Layer 5 of a small transformer language model trained on English Wikipedia (12 layers, counted from 0, width 128).
A neuron adds its activation times its output weights to the MLP's output. To switch it off is to set its activation to zero at one token and run the rest of the model.

Output weights of the MLP neurons that the questions are about. A number n stands for (n - 500) times 0.00065.
n25: 609 605 469 361 445 357 785 566 298 617 569 371 181 200 679 483 451 624 679 615 487 570 423 758 555 534 420 520 657 428 733 508 435 547 526 492 654 713 619 504 537 435 582 504 567 690 508 348 354 467 631 372 651 443 597 500 691 611 521 427 486 617 296 452 551 492 466 666 434 442 637 791 608 598 496 632 673 356 583 457 529 444 259 323 504 492 313 429 657 387 362 343 357 618 686 229 234 380 240 161 842 454 460 428 578 692 588 434 466 457 516 464 715 705 375 288 526 151 334 232 728 556 635 451 450 488 425 483
n28: 284 715 538 605 496 519 388 549 581 483 453 714 618 410 244 585 496 726 613 572 420 433 307 466 775 453 486 503 666 725 567 482 474 486 378 436 654 367 508 389 457 701 687 445 425 496 427 579 562 389 456 398 595 545 503 548 412 391 507 533 376 603 443 520 398 630 463 748 589 635 303 691 462 540 457 485 564 496 489 345 349 467 500 546 420 443 440 523 583 586 634 547 175 503 616 278 637 515 371 559 561 482 301 475 520 353 361 525 938 312 660 304 554 279 500 477 556 332 418 318 538 586 563 542 381 378 613 650
n78: 563 541 341 555 500 615 848 882 534 559 207 433 729 316 600 481 327 574 429 510 576 691 395 319 229 547 571 491 568 585 418 637 793 429 332 453 622 564 431 568 413 699 710 527 421 771 295 491 443 803 238 421 752 360 272 286 778 376 595 524 521 356 514 487 584 301 586 464 792 623 474 279 518 334 648 410 515 287 383 668 130 476 687 670 420 630 561 175 741 542 366 338 500 418 439 558 455 409 696 587 558 291 657 547 726 304 500 588 631 534 695 482 364 441 735 382 323 460 488 439 478 410 198 755 109 521 518 285
n125: 349 391 468 639 543 457 289 382 507 657 453 326 307 510 550 338 507 716 365 633 480 438 510 805 504 530 427 532 609 571 537 259 531 556 531 543 309 560 371 404 500 586 408 664 500 629 371 383 633 480 317 388 418 554 515 407 615 546 547 572 348 462 484 408 494 539 276 525 556 496 302 697 544 605 457 422 595 399 750 469 420 656 500 555 415 316 472 654 420 733 525 283 418 613 607 451 413 612 467 605 538 490 475 600 435 500 513 474 726 548 606 475 483 403 633 339 430 414 509 563 560 742 464 383 632 494 402 616
n156: 507 345 633 551 434 607 489 541 543 587 582 390 587 371 556 441 474 510 482 551 645 529 701 460 428 630 315 647 583 665 545 360 347 422 325 555 554 338 478 525 557 593 192 614 321 438 439 619 610 251 441 365 270 607 452 414 671 276 609 575 430 564 548 493 363 437 429 580 524 343 435 535 616 561 442 669 321 665 395 436 393 649 333 401 685 562 355 642 497 559 581 597 496 611 622 285 409 695 587 564 546 710 331 636 419 449 576 569 667 407 403 520 354 503 542 467 566 314 512 438 656 756 300 411 511 564 438 566
n176: 410 496 448 601 702 281 433 316 454 403 422 361 583 591 522 669 548 425 504 394 426 603 211 580 523 658 546 674 507 465 461 290 471 608 400 438 315 386 442 536 561 565 443 621 490 580 369 503 621 331 441 380 441 440 455 475 421 452 610 307 419 614 558 622 693 522 514 595 256 539 393 364 450 442 572 613 603 373 573 700 608 600 621 534 581 476 610 416 374 472 629 374 629 614 433 655 554 582 531 489 467 569 606 298 300 530 559 637 639 429 631 211 695 693 387 408 642 600 274 331 497 513 558 519 355 417 706 583
n185: 513 624 659 481 575 507 521 417 676 553 328 410 630 520 341 458 603 807 573 514 500 491 507 530 543 530 438 481 612 553 527 395 580 537 430 429 582 438 408 631 664 635 440 406 458 510 443 366 613 600 543 568 451 256 368 406 393 417 612 430 496 473 523 633 552 465 547 318 532 264 591 389 466 476 477 322 640 444 412 457 477 420 590 729 683 551 578 223 359 536 455 530 527 302 317 758 756 537 325 571 399 664 519 696 255 570 513 439 549 447 425 565 497 370 545 603 340 494 428 345 525 431 478 681 625 467 638 390
n194: 226 390 455 613 578 372 529 370 440 664 395 735 574 617 450 685 496 462 638 377 536 482 291 306 84 630 596 507 403 614 647 598 675 416 552 500 277 500 480 500 389 436 647 414 512 410 549 379 405 481 426 349 610 605 486 375 557 625 354 496 625 584 661 393 522 658 651 496 742 505 507 613 578 439 615 453 430 555 824 484 399 607 552 641 806 320 547 537 414 415 306 276 612 474 410 572 287 464 609 267 628 273 715 313 511 557 496 833 465 544 492 530 235 223 522 606 378 307 483 647 504 351 568 604 558 514 519 500
n221: 304 472 636 628 555 483 545 453 480 478 428 684 641 564 568 490 381 500 438 689 738 571 536 437 441 636 418 506 509 309 678 548 480 578 375 427 530 490 429 523 609 639 425 472 567 625 360 494 287 513 439 376 536 432 485 493 678 359 653 477 689 622 218 448 301 416 631 486 538 628 554 297 494 426 529 487 760 426 563 415 500 585 546 481 170 677 521 584 387 478 418 575 451 438 442 413 599 637 542 566 576 500 439 551 494 534 525 617 526 480 624 408 468 359 432 267 393 359 618 656 509 604 419 298 548 482 459 325
n275: 302 617 625 588 615 131 424 533 665 587 575 483 483 375 618 523 418 368 732 504 438 475 462 493 386 554 532 577 506 466 565 442 497 491 524 487 482 660 440 559 397 608 257 490 626 479 376 348 455 480 379 630 408 574 414 476 610 559 476 452 208 362 533 334 623 318 311 581 357 631 497 672 574 675 440 517 266 690 528 445 483 452 624 451 461 211 537 496 740 440 507 422 510 562 456 612 448 541 433 500 630 313 574 500 672 660 527 444 584 510 406 545 540 451 625 581 416 664 397 614 497 580 352 331 446 718 603 557
n314: 334 461 436 449 516 607 478 338 594 535 670 479 564 690 586 488 670 366 569 585 602 567 321 546 671 329 439 700 662 674 701 565 566 443 307 336 609 313 470 194 416 579 701 384 687 572 457 544 627 632 591 483 538 485 563 379 354 308 467 731 719 797 564 389 462 489 356 447 337 737 362 561 320 253 286 341 534 472 454 562 328 270 479 307 782 687 407 378 633 733 334 594 455 628 278 634 678 664 644 382 553 504 489 669 187 516 564 540 540 360 391 550 564 578 563 504 609 454 468 700 576 469 316 371 281 386 385 444
n361: 469 599 448 584 386 516 273 411 407 504 665 314 560 432 677 612 452 589 615 580 485 465 581 472 413 496 518 478 398 721 423 858 523 411 593 451 228 340 421 671 475 598 531 649 646 198 397 557 334 560 278 449 539 554 410 394 407 603 588 434 496 539 485 557 404 612 458 632 623 656 461 401 648 686 496 221 496 489 532 477 387 658 485 677 657 440 574 389 302 662 340 606 609 504 538 472 301 620 440 504 686 515 536 568 412 232 549 772 379 423 445 406 595 404 402 691 472 413 507 519 281 475 423 528 536 417 295 974
n378: 384 486 459 357 687 490 703 528 477 355 579 441 426 552 667 522 558 737 435 547 582 521 643 594 398 562 409 438 405 571 518 410 546 518 359 522 554 354 675 467 346 523 425 438 640 578 683 397 520 602 424 345 430 435 532 354 401 453 546 622 486 543 592 503 349 474 723 412 671 444 411 500 408 443 522 718 510 519 329 372 295 316 543 547 108 506 399 648 607 583 578 407 523 525 548 401 531 372 647 448 536 589 524 548 461 606 500 655 369 684 416 543 253 588 628 608 386 638 540 577 448 457 544 603 483 441 396 376
n396: 612 661 554 382 720 504 446 493 469 701 631 497 376 608 565 336 603 480 459 422 414 391 459 198 662 592 398 652 594 463 450 605 687 440 566 691 577 482 677 327 537 368 555 484 540 507 539 500 531 276 541 281 500 361 392 497 482 470 469 445 552 427 597 420 268 369 476 375 300 437 466 500 638 400 723 596 489 599 405 358 480 410 517 701 604 467 466 436 486 352 779 560 708 471 341 592 395 331 517 463 436 473 481 537 556 490 637 374 581 417 555 561 540 592 513 660 366 458 304 714 311 613 694 550 424 534 570 493
n421: 491 519 207 682 428 589 551 409 357 406 525 427 396 488 579 376 582 269 660 663 400 572 548 568 464 669 709 549 677 584 483 584 482 598 558 577 429 616 569 448 344 463 448 580 506 612 558 578 555 420 449 397 489 411 563 389 351 526 367 494 497 439 635 523 553 570 473 334 300 686 536 605 472 528 629 446 647 416 528 506 479 579 400 497 326 459 390 597 569 444 560 364 396 463 715 563 479 667 408 341 483 429 341 616 431 555 435 485 533 509 471 398 524 398 437 575 593 446 563 394 559 560 639 433 618 568 474 290
n437: 612 717 551 465 476 538 277 484 631 485 542 570 520 628 449 718 458 539 719 285 463 459 370 334 282 278 788 435 473 690 751 564 713 376 394 480 342 487 374 578 343 554 524 527 397 592 670 632 720 651 625 605 330 335 390 657 656 590 390 377 340 680 618 701 534 493 671 496 433 45 463 584 458 741 322 658 756 520 546 615 504 586 467 301 305 326 411 504 588 408 335 452 516 404 645 125 223 561 377 635 598 278 580 520 548 391 318 583 464 390 673 546 532 504 556 504 513 355 542 552 401 531 340 658 594 306 520 556

Each question names a token from some text and the token that comes next. It shows the activations a of the neurons there, in the order above. A number n stands for (n - 500) times 0.0043.

Then comes g, the gradient of the next token's log-probability with respect to the MLP's output, scaled to length 1. A neuron's effect is roughly proportional to its activation times (output weights . g). A number n stands for (n - 500) times 0.00079.

"1", then ","
a: 479 495 975 461 461 531 480 481 552 467 499 503 461 499 488 709
g: 367 485 675 611 530 199 603 544 791 555 470 643 474 675 504 603 455 565 492 505 468 675 185 569 353 731 528 482 574 423 387 410 641 344 506 611 270 424 505 533 505 507 540 352 585 549 419 378 304 649 593 476 445 337 322 431 443 458 402 538 334 410 305 346 376 452 657 406 530 693 611 541 407 466 446 539 497 512 450 525 332 532 633 491 573 459 591 700 439 617 446 441 513 736 480 628 395 353 269 406 635 687 614 524 688 582 503 395 604 504 473 511 493 552 455 483 535 478 597 559 486 468 595 649 401 504 485 411
Which neuron, switched off, lowers the next token's probability most? n78

"art", then "a"
a: 492 461 500 472 498 815 494 500 461 486 496 498 470 523 495 500
g: 594 683 412 531 464 359 562 522 559 418 488 511 729 544 593 425 437 676 657 518 619 716 574 607 599 660 568 511 524 334 574 412 454 574 457 529 158 703 447 620 510 661 498 590 475 605 570 461 529 245 259 455 522 536 398 368 530 404 426 506 406 337 428 403 462 401 489 519 535 533 538 474 507 355 496 466 468 344 475 321 382 562 431 502 420 503 603 729 433 544 594 516 591 493 523 596 636 479 269 605 619 394 719 501 292 574 537 610 446 329 548 390 678 545 390 257 509 449 539 716 452 478 563 204 373 510 526 615
Which neuron, switched off, lowers the next token's probability most? n176

" Liga", then " "
a: 497 478 498 466 769 495 461 461 488 480 490 495 489 461 485 489
g: 479 506 198 367 371 441 800 439 460 479 602 371 726 359 570 351 313 429 423 487 558 533 344 518 310 653 554 656 479 428 431 619 368 419 615 296 573 528 588 440 397 346 436 518 340 702 382 452 569 354 553 352 397 497 461 440 690 431 549 434 596 622 697 439 595 588 547 482 611 483 467 537 479 343 629 630 568 515 344 559 346 523 563 671 595 669 444 597 782 384 654 487 548 539 502 485 287 471 577 482 492 466 396 529 543 593 707 488 604 716 530 478 528 433 523 474 717 454 389 492 486 561 456 540 338 569 441 342
Which neuron, switched off, lowers the next token's probability most? n156

",", then " Ir"
a: 467 491 523 469 806 461 467 461 463 461 473 464 536 486 484 769
g: 417 614 495 512 402 674 561 593 365 647 314 265 671 550 508 508 495 509 567 551 569 657 542 606 259 655 428 346 625 414 514 337 599 521 527 475 510 396 498 567 561 682 464 564 564 600 449 463 577 387 516 555 490 389 446 697 461 433 554 592 471 431 608 420 360 480 565 718 423 675 473 445 320 540 282 470 446 378 774 338 474 493 596 297 574 424 494 503 740 577 540 313 593 539 367 511 447 414 411 664 481 725 610 640 542 577 369 300 460 623 564 545 425 322 472 443 264 450 303 473 558 498 417 559 638 359 408 682
Which neuron, switched off, lowers the next token's probability most? n156

",", then " Brazil"
a: 463 465 466 461 518 461 492 504 509 472 476 461 467 485 460 487
g: 411 341 461 567 657 423 458 513 754 281 428 165 484 640 618 531 675 654 402 640 370 456 478 479 627 576 479 472 663 618 453 305 350 443 542 368 399 407 486 566 481 468 638 570 466 398 403 471 786 558 469 444 300 594 626 544 720 506 516 372 437 221 551 352 397 511 615 574 288 549 464 440 564 429 481 582 612 413 589 505 533 513 606 577 442 410 558 403 370 405 494 516 286 439 527 569 586 499 543 616 404 528 450 631 597 530 530 550 471 522 534 478 376 480 535 537 589 432 505 907 261 449 499 465 535 670 505 600
Which neuron, switched off, lowers the next token's probability most? n25

".", then " His"
a: 497 497 490 473 492 477 477 463 467 465 478 487 463 479 469 776
g: 582 528 638 628 447 623 576 365 597 495 444 423 475 527 520 477 512 419 544 407 451 667 685 384 545 568 525 435 699 388 538 349 373 665 581 413 459 552 294 760 526 364 668 590 329 578 375 345 350 437 631 405 442 419 670 396 464 525 664 572 524 624 492 535 429 631 463 362 585 517 438 501 498 705 450 372 560 661 516 617 412 412 504 361 364 207 437 482 361 397 336 521 639 430 557 514 364 470 537 504 673 300 548 502 322 572 520 562 610 435 670 523 465 749 427 430 383 453 678 313 693 514 701 404 392 383 535 648
Which neuron, switched off, lowers the next token's probability most? n437

",", then " he"
a: 476 478 482 461 467 464 463 668 664 486 500 919 461 483 475 466
g: 429 508 478 455 376 477 379 496 619 501 514 362 509 540 589 564 359 770 548 585 517 569 715 484 503 453 573 557 422 648 365 449 500 559 442 494 406 470 541 511 474 420 319 522 664 549 462 764 495 488 444 565 666 542 527 603 380 542 326 625 312 430 545 365 414 463 576 527 480 638 678 185 447 618 568 609 662 647 495 542 367 625 521 487 381 451 546 476 331 605 415 284 491 607 511 486 477 494 337 428 672 456 683 469 358 452 642 341 420 279 594 349 569 334 387 550 410 382 764 443 554 823 677 527 509 414 352 460
Which neuron, switched off, lowers the next token's probability most? n361

"ita", then " and"
a: 500 479 486 473 480 463 485 497 485 500 495 500 476 720 525 488
g: 479 707 339 497 584 614 508 292 598 566 433 620 472 670 478 467 586 557 512 311 705 509 556 343 436 510 427 393 665 377 492 711 535 267 667 561 341 404 472 263 489 304 615 589 360 318 600 378 484 444 582 573 365 566 343 437 409 450 551 486 367 528 651 452 604 470 541 501 598 515 617 601 665 422 457 378 549 428 622 435 501 492 448 614 529 629 358 514 602 453 658 324 480 576 528 435 508 527 540 493 650 663 637 354 588 440 680 628 463 489 412 786 423 426 248 496 458 389 484 444 638 568 576 594 533 202 352 506
Which neuron, switched off, lowers the next token's probability most? n396

" football", then " league"
a: 465 461 500 496 468 492 559 507 553 465 500 460 476 492 512 482
g: 500 414 646 572 439 276 268 688 524 462 414 429 496 517 531 627 394 758 535 540 678 429 596 531 378 401 472 445 492 489 534 483 365 551 651 496 448 558 455 665 424 512 450 515 435 618 354 539 481 458 493 351 359 732 432 476 501 454 568 532 415 544 419 643 485 543 633 696 650 637 510 805 590 571 418 509 601 289 613 329 632 498 488 475 228 414 415 405 305 602 429 443 471 185 320 462 746 559 521 495 409 336 666 566 399 653 556 390 457 416 569 426 582 671 323 424 435 452 578 500 654 525 633 519 456 434 566 579
Which neuron, switched off, lowers the next token's probability most? n221

" level", then "."
a: 495 518 487 499 464 490 462 652 502 481 496 488 594 484 487 475
g: 456 538 484 694 432 334 467 491 573 448 405 664 574 437 471 522 778 407 544 527 561 511 546 644 624 403 662 511 332 388 503 529 643 449 533 233 468 485 510 734 557 559 592 456 755 418 424 576 444 797 592 308 338 396 707 461 543 537 471 455 377 481 590 319 279 523 603 496 605 498 598 505 446 278 542 515 314 552 486 483 460 490 650 497 512 481 529 391 383 625 591 484 539 314 452 641 372 470 454 481 439 523 675 667 612 428 105 535 517 621 436 481 417 610 540 556 444 454 400 454 514 360 505 476 421 738 524 344
Which neuron, switched off, lowers the next token's probability most? n194

" (", then "born"
a: 499 462 495 473 474 476 480 472 531 466 461 495 479 462 462 483
g: 518 477 637 533 517 622 556 460 525 469 417 435 509 363 468 562 365 395 231 683 366 589 288 290 299 535 460 556 410 558 547 526 500 548 410 678 417 607 367 577 542 610 625 565 531 562 405 649 503 522 513 351 474 603 411 522 409 604 478 406 365 587 399 585 510 357 617 606 798 415 508 320 486 569 366 520 463 377 483 778 373 702 366 420 629 528 569 438 445 440 341 670 474 675 491 504 302 473 589 573 508 603 494 460 785 485 628 433 478 654 584 496 523 488 573 356 443 585 532 242 432 407 709 588 229 564 593 461
Which neuron, switched off, lowers the next token's probability most? n314

" Mu", then "er"
a: 487 474 500 462 496 486 621 493 477 465 500 500 488 461 476 471
g: 381 577 443 549 509 671 500 449 675 609 499 633 351 453 430 647 673 460 491 386 423 468 730 410 366 432 337 751 654 492 399 490 610 509 479 732 496 414 489 319 649 497 466 472 500 462 452 727 275 534 625 616 274 432 522 566 389 430 456 495 611 397 445 266 472 302 556 417 637 401 518 460 472 627 503 406 195 522 533 572 347 560 212 358 350 451 552 507 545 507 486 748 479 544 669 492 417 715 591 463 507 521 606 545 353 542 633 483 548 553 498 455 535 583 623 562 358 410 559 611 413 493 673 431 323 555 475 621
Which neuron, switched off, raises the next token's probability most? n185

" P", then "S"
a: 493 461 494 689 474 477 468 499 474 533 493 496 462 476 485 499
g: 582 427 491 436 503 362 386 639 445 618 430 389 456 442 665 415 464 560 421 624 311 550 418 509 508 514 615 511 602 458 469 557 551 387 347 522 502 389 424 443 321 500 646 432 401 568 504 420 639 707 527 527 348 622 473 533 528 381 635 395 523 612 734 396 394 706 392 553 644 507 228 610 396 388 256 525 702 757 450 482 539 510 546 506 581 620 495 458 498 496 719 536 388 349 550 446 475 275 440 499 486 578 342 772 419 488 491 377 595 690 709 456 407 672 593 363 545 466 360 447 449 415 530 731 685 582 355 365
Which neuron, switched off, lowers the next token's probability most? n125

"ra", then " at"
a: 494 466 493 474 493 523 697 481 462 493 495 490 494 472 461 498
g: 590 684 531 569 657 555 533 525 538 400 464 664 498 461 294 560 517 367 559 506 462 518 461 654 397 494 566 422 396 611 595 325 395 425 415 755 573 609 431 458 430 595 570 476 373 403 632 351 562 641 474 579 540 318 426 645 319 320 582 256 572 387 625 465 420 426 288 555 582 463 277 350 392 329 582 507 564 574 572 573 577 597 427 776 376 570 560 453 650 589 602 440 587 568 458 555 231 355 835 669 364 523 539 429 506 513 355 295 411 509 511 525 615 335 446 603 503 530 461 557 464 398 643 629 453 472 619 486
Which neuron, switched off, lowers the next token's probability most? n185

" Indian", then " Territ"
a: 482 470 495 461 511 469 475 500 495 497 470 480 477 636 489 490
g: 777 499 454 629 456 569 363 269 625 480 437 343 689 388 513 609 568 418 622 580 435 596 494 292 544 595 395 441 680 516 554 544 255 397 606 654 649 560 595 448 407 329 689 449 663 365 460 483 531 542 361 528 451 556 534 319 496 400 382 339 483 334 560 551 475 394 382 622 363 642 523 482 572 671 530 370 419 465 612 418 698 501 649 406 432 550 526 511 412 602 465 472 305 548 640 544 528 519 503 770 451 461 494 451 483 415 456 769 394 581 479 374 348 370 350 466 605 609 564 765 356 447 517 521 573 661 395 381
Which neuron, switched off, raises the next token's probability most? n396

" they", then " released"
a: 461 490 491 473 473 475 466 472 465 576 467 482 470 468 472 469
g: 385 455 536 524 578 732 429 405 501 348 440 350 452 451 667 260 326 585 431 602 389 624 633 596 496 513 606 317 524 477 461 478 453 472 353 527 495 498 786 598 530 578 413 584 643 548 353 577 461 539 600 531 328 583 561 666 412 195 443 447 281 598 428 307 521 425 417 503 380 562 406 373 476 467 521 600 539 537 696 348 507 575 455 456 732 622 453 373 571 514 536 591 381 612 467 498 330 564 441 459 645 608 672 395 644 524 418 265 626 669 442 393 424 567 557 703 459 531 294 660 391 663 549 504 466 691 418 550
Which neuron, switched off, lowers the next token's probability most? n275

" He", then " shared"
a: 522 488 479 466 473 471 471 496 463 560 494 461 493 471 463 955
g: 362 475 409 536 335 509 414 397 315 530 555 472 478 689 563 527 604 451 470 475 457 556 710 561 458 522 531 532 528 657 396 506 472 497 407 470 355 383 869 401 443 383 496 663 311 598 588 315 553 260 547 561 365 406 446 530 455 812 595 509 361 388 576 317 434 426 521 418 672 331 724 570 434 610 511 437 512 509 475 439 681 449 462 280 515 468 639 572 405 670 352 650 712 404 528 379 520 552 452 428 484 298 612 511 593 632 593 518 454 477 593 407 614 472 570 432 503 484 411 494 590 601 346 403 688 420 583 766
Which neuron, switched off, lowers the next token's probability most? n437

" on", then " s"
a: 461 478 487 470 511 500 490 463 507 498 737 468 494 465 490 461
g: 648 570 585 391 238 405 578 348 329 625 492 407 424 414 673 520 608 710 479 562 418 464 672 486 531 335 598 536 383 678 549 476 623 546 561 289 523 588 717 384 305 478 267 547 500 399 548 547 552 464 514 354 468 613 563 475 510 577 501 562 408 583 633 458 727 510 557 633 317 484 377 448 399 548 512 565 470 395 512 448 539 529 335 425 236 545 733 533 547 430 551 752 296 437 511 307 457 408 585 506 446 409 426 621 477 564 521 649 437 625 568 378 574 522 649 311 406 531 392 533 521 424 438 275 757 570 638 588
Which neuron, switched off, raises the next token's probability most? n314

"ed", then " the"
a: 940 494 499 461 574 474 498 496 645 472 478 476 461 462 475 462
g: 583 602 479 554 462 373 469 483 357 359 530 415 586 443 695 643 601 525 533 495 484 475 637 209 486 590 396 393 561 611 465 681 433 453 593 501 372 400 655 320 500 379 429 432 741 379 508 529 571 842 547 782 484 439 714 493 657 440 649 379 404 552 483 486 550 488 381 339 366 575 527 409 410 661 631 523 523 718 382 475 490 344 378 405 438 677 555 522 608 542 685 557 426 283 468 482 329 445 582 612 490 558 384 454 611 453 369 552 489 403 505 476 272 607 416 409 563 466 707 427 355 485 427 509 594 321 528 665
Which neuron, switched off, raises the next token's probability most? n25

" of", then " Che"
a: 566 473 485 464 633 492 469 461 657 490 481 894 472 547 466 465
g: 395 475 575 420 540 490 334 590 521 394 474 395 585 425 570 693 422 586 490 425 466 393 354 513 298 357 416 519 415 632 605 438 374 440 542 600 526 438 589 406 343 719 629 551 462 435 678 555 507 623 467 595 558 259 425 582 529 510 654 569 347 466 797 628 504 477 775 763 267 600 599 445 470 492 531 521 327 484 553 305 546 538 418 471 504 302 695 576 705 482 484 552 557 566 580 537 262 523 471 718 545 623 633 327 474 507 471 245 327 411 432 385 416 338 588 517 361 618 521 499 515 411 449 581 646 536 493 519
Which neuron, switched off, lowers the next token's probability most? n361

" t", then "rying"
a: 497 492 500 492 490 461 487 500 683 465 496 487 607 487 475 461
g: 662 525 476 584 500 584 522 523 655 463 623 505 521 499 418 600 538 858 633 636 659 377 672 356 532 435 545 359 223 382 595 540 616 660 602 581 511 552 486 520 548 468 259 428 541 361 700 398 410 370 383 656 410 542 475 479 440 391 504 577 542 638 366 461 438 293 671 390 634 531 501 373 637 494 661 544 441 515 599 270 549 412 534 405 543 415 449 542 494 717 582 366 240 375 290 497 562 583 468 429 487 527 762 391 565 602 491 306 339 411 500 597 445 556 548 576 335 436 420 424 586 416 638 565 465 412 370 512
Which neuron, switched off, lowers the next token's probability most? n378

"1", then "–"
a: 467 475 738 499 481 554 483 683 570 493 493 467 472 478 468 463
g: 472 304 416 498 565 455 379 460 665 325 542 565 445 610 518 369 621 576 561 536 535 513 462 433 312 804 420 520 528 483 424 493 574 513 503 721 452 351 521 425 514 521 676 460 499 459 609 612 545 508 569 497 445 668 468 253 400 557 579 440 543 519 410 362 389 612 525 454 494 574 605 560 327 571 275 339 805 589 496 529 272 529 610 339 570 674 471 709 423 508 506 316 452 521 364 835 541 319 384 511 547 634 448 488 434 507 689 598 606 442 596 568 523 427 530 596 455 314 417 524 454 596 491 711 401 405 352 266
Which neuron, switched off, lowers the next token's probability most? n194

"ro", then "iled"
a: 500 500 500 491 467 468 490 491 496 461 730 493 462 501 471 470
g: 321 426 244 642 420 434 664 489 522 436 658 568 618 513 702 241 479 389 320 489 385 576 554 544 445 572 551 554 583 849 565 548 580 541 602 472 304 674 540 503 611 645 512 501 530 512 675 514 454 572 461 505 463 598 517 410 402 453 520 665 554 390 393 436 509 455 316 432 340 430 571 423 516 522 630 241 716 522 533 247 215 430 524 328 525 696 391 617 534 543 447 406 504 428 405 453 497 487 770 458 568 474 675 649 428 579 476 608 551 409 382 462 536 458 322 518 407 465 551 420 582 570 508 568 418 350 700 494
Which neuron, switched off, lowers the next token's probability most? n314

" special", then " access"
a: 500 485 500 469 468 499 471 461 768 466 500 468 490 488 463 480
g: 738 309 605 580 546 628 478 580 413 527 697 517 442 567 443 526 603 353 565 485 553 468 280 467 571 590 451 413 467 423 471 412 598 571 406 375 466 646 578 473 297 664 483 485 625 587 467 383 547 484 491 588 587 536 645 517 407 473 693 417 484 556 408 532 596 702 461 159 653 305 404 579 477 417 587 546 417 539 329 631 440 525 501 741 410 550 397 538 505 409 429 747 377 374 492 271 516 407 612 570 540 455 305 570 506 320 378 415 514 693 706 500 576 668 470 568 629 458 375 486 190 346 613 393 431 543 580 524
Which neuron, switched off, raises the next token's probability most? n221

" other", then " prominent"
a: 474 479 480 604 485 462 465 496 461 484 497 473 498 469 464 471
g: 358 393 523 506 447 549 579 638 503 380 475 588 590 624 512 457 391 665 617 606 500 404 380 438 523 542 578 472 563 457 538 639 681 395 489 439 411 587 407 498 281 392 596 774 407 654 365 330 290 289 458 507 532 578 405 504 610 681 442 632 385 564 548 401 648 577 506 629 375 584 377 480 492 603 304 214 531 288 561 423 833 542 404 347 520 628 635 535 396 475 398 444 656 446 466 524 369 653 388 393 375 638 476 493 517 649 463 370 355 551 640 272 472 598 572 356 394 450 553 627 530 584 511 621 545 661 581 537
Which neuron, switched off, lowers the next token's probability most? n125

" and", then " l"
a: 473 524 466 474 462 490 461 687 462 461 486 461 552 486 462 478
g: 553 495 525 534 506 567 670 604 289 693 433 474 363 541 389 335 405 543 482 601 472 463 462 515 416 360 326 443 449 714 257 475 590 446 774 382 631 544 686 372 524 802 335 559 493 423 512 541 519 509 478 558 514 689 471 151 502 501 550 379 483 563 421 480 375 548 538 663 389 612 575 377 344 514 396 471 482 522 410 438 612 516 608 535 200 701 612 488 450 444 578 411 529 575 335 524 469 478 615 614 433 439 651 592 341 647 473 663 463 507 393 334 720 564 521 520 716 461 618 487 585 386 532 473 514 537 419 323
Which neuron, switched off, raises the next token's probability most? n194

" and", then " around"
a: 461 461 546 465 647 461 462 530 466 466 545 493 472 495 527 462
g: 524 413 395 533 366 625 526 481 637 463 430 456 584 661 609 442 463 453 635 469 312 646 510 467 600 731 407 491 690 532 452 474 484 546 576 538 394 347 427 538 524 332 435 610 352 580 469 526 845 450 559 601 420 416 419 550 650 454 608 512 548 454 518 188 349 512 385 587 393 665 519 719 548 381 354 525 650 214 543 533 514 495 553 536 186 513 460 532 441 654 614 488 436 440 474 475 620 375 659 508 379 364 474 689 468 599 495 596 260 634 566 565 293 562 629 565 405 597 315 673 405 514 391 541 393 401 487 544
Which neuron, switched off, raises the next token's probability most? n125

" were", then " six"
a: 828 496 483 670 552 464 491 496 580 468 488 645 528 500 488 494
g: 756 679 500 424 367 427 679 485 534 350 465 650 280 636 481 419 767 716 566 579 328 409 501 341 357 388 492 498 407 405 587 406 413 384 592 674 354 497 501 367 307 582 509 529 330 615 394 621 363 475 498 335 362 448 601 520 609 473 757 458 358 573 511 632 478 523 550 564 298 551 583 465 420 612 587 594 666 524 522 554 378 579 600 641 450 498 325 302 422 325 445 451 565 565 488 427 612 509 519 666 361 465 419 575 643 648 530 451 486 554 330 513 393 474 354 473 633 539 541 448 411 615 474 345 647 645 542 710
Which neuron, switched off, lowers the next token's probability most? n25

"ated", then " discuss"
a: 935 496 500 500 507 470 500 487 571 493 467 774 461 499 496 470
g: 701 420 642 556 401 492 585 586 447 340 550 525 466 427 748 592 530 399 665 629 566 481 566 348 637 515 372 405 610 415 459 609 580 410 498 524 388 690 721 449 349 657 444 453 470 340 558 461 612 696 563 567 422 543 333 646 442 509 524 469 485 537 459 640 775 406 555 442 491 267 305 505 707 613 570 372 462 525 390 543 450 739 539 567 379 377 401 395 539 306 547 567 493 341 466 497 402 624 468 375 567 637 478 427 424 520 384 264 336 607 532 329 624 611 482 338 612 555 283 573 263 484 621 424 556 512 443 584
Which neuron, switched off, lowers the next token's probability most? n25

"man", then " won"
a: 497 789 500 468 485 491 848 469 471 472 494 486 475 501 468 496
g: 458 675 362 691 532 522 518 370 545 431 431 367 695 452 347 576 326 349 377 568 523 509 388 350 289 691 379 520 437 592 592 658 452 386 459 541 582 384 509 513 466 596 524 527 498 361 483 512 506 454 423 542 585 634 618 669 441 647 510 413 487 322 472 570 511 380 532 378 661 636 327 635 287 465 611 419 772 647 397 477 657 436 451 498 634 407 401 492 524 474 427 791 642 335 352 580 514 437 532 607 531 539 483 463 624 557 295 406 601 450 514 358 428 494 343 576 506 559 724 286 371 589 587 703 737 442 418 487
Which neuron, switched off, lowers the next token's probability most? n28

" rest", then " of"
a: 498 462 485 485 474 462 465 462 805 475 478 462 460 496 461 490
g: 579 462 716 659 571 522 326 480 535 328 561 650 463 438 548 367 451 375 586 544 602 606 461 435 407 530 475 625 587 461 594 674 553 524 293 564 507 379 22 562 443 600 539 493 703 516 485 363 564 400 448 514 557 338 446 601 557 551 673 398 513 555 453 566 438 437 433 301 435 543 489 442 502 467 507 732 440 542 430 446 284 543 559 460 520 574 423 384 713 517 475 618 470 685 459 373 522 395 419 569 521 504 429 416 607 279 392 721 292 767 606 395 360 332 642 603 567 586 427 376 440 523 588 529 682 479 624 469
Which neuron, switched off, lowers the next token's probability most? n221

"ah", then "le"
a: 499 463 498 489 480 472 556 476 482 482 485 500 482 468 479 500
g: 397 488 629 569 539 520 460 704 284 500 583 312 492 537 558 570 236 533 558 480 394 356 483 622 472 507 444 585 348 436 467 522 547 575 459 399 473 607 583 393 541 294 465 443 367 693 513 760 350 504 549 582 531 412 467 445 501 702 568 285 506 686 598 539 454 589 546 432 420 616 439 445 572 499 577 747 226 443 521 424 493 368 126 571 561 586 559 433 420 497 436 624 334 583 535 509 491 511 588 383 308 650 560 666 698 500 479 572 407 552 496 429 393 794 597 456 417 549 425 470 789 487 506 534 404 369 572 439
Which neuron, switched off, raises the next token's probability most? n185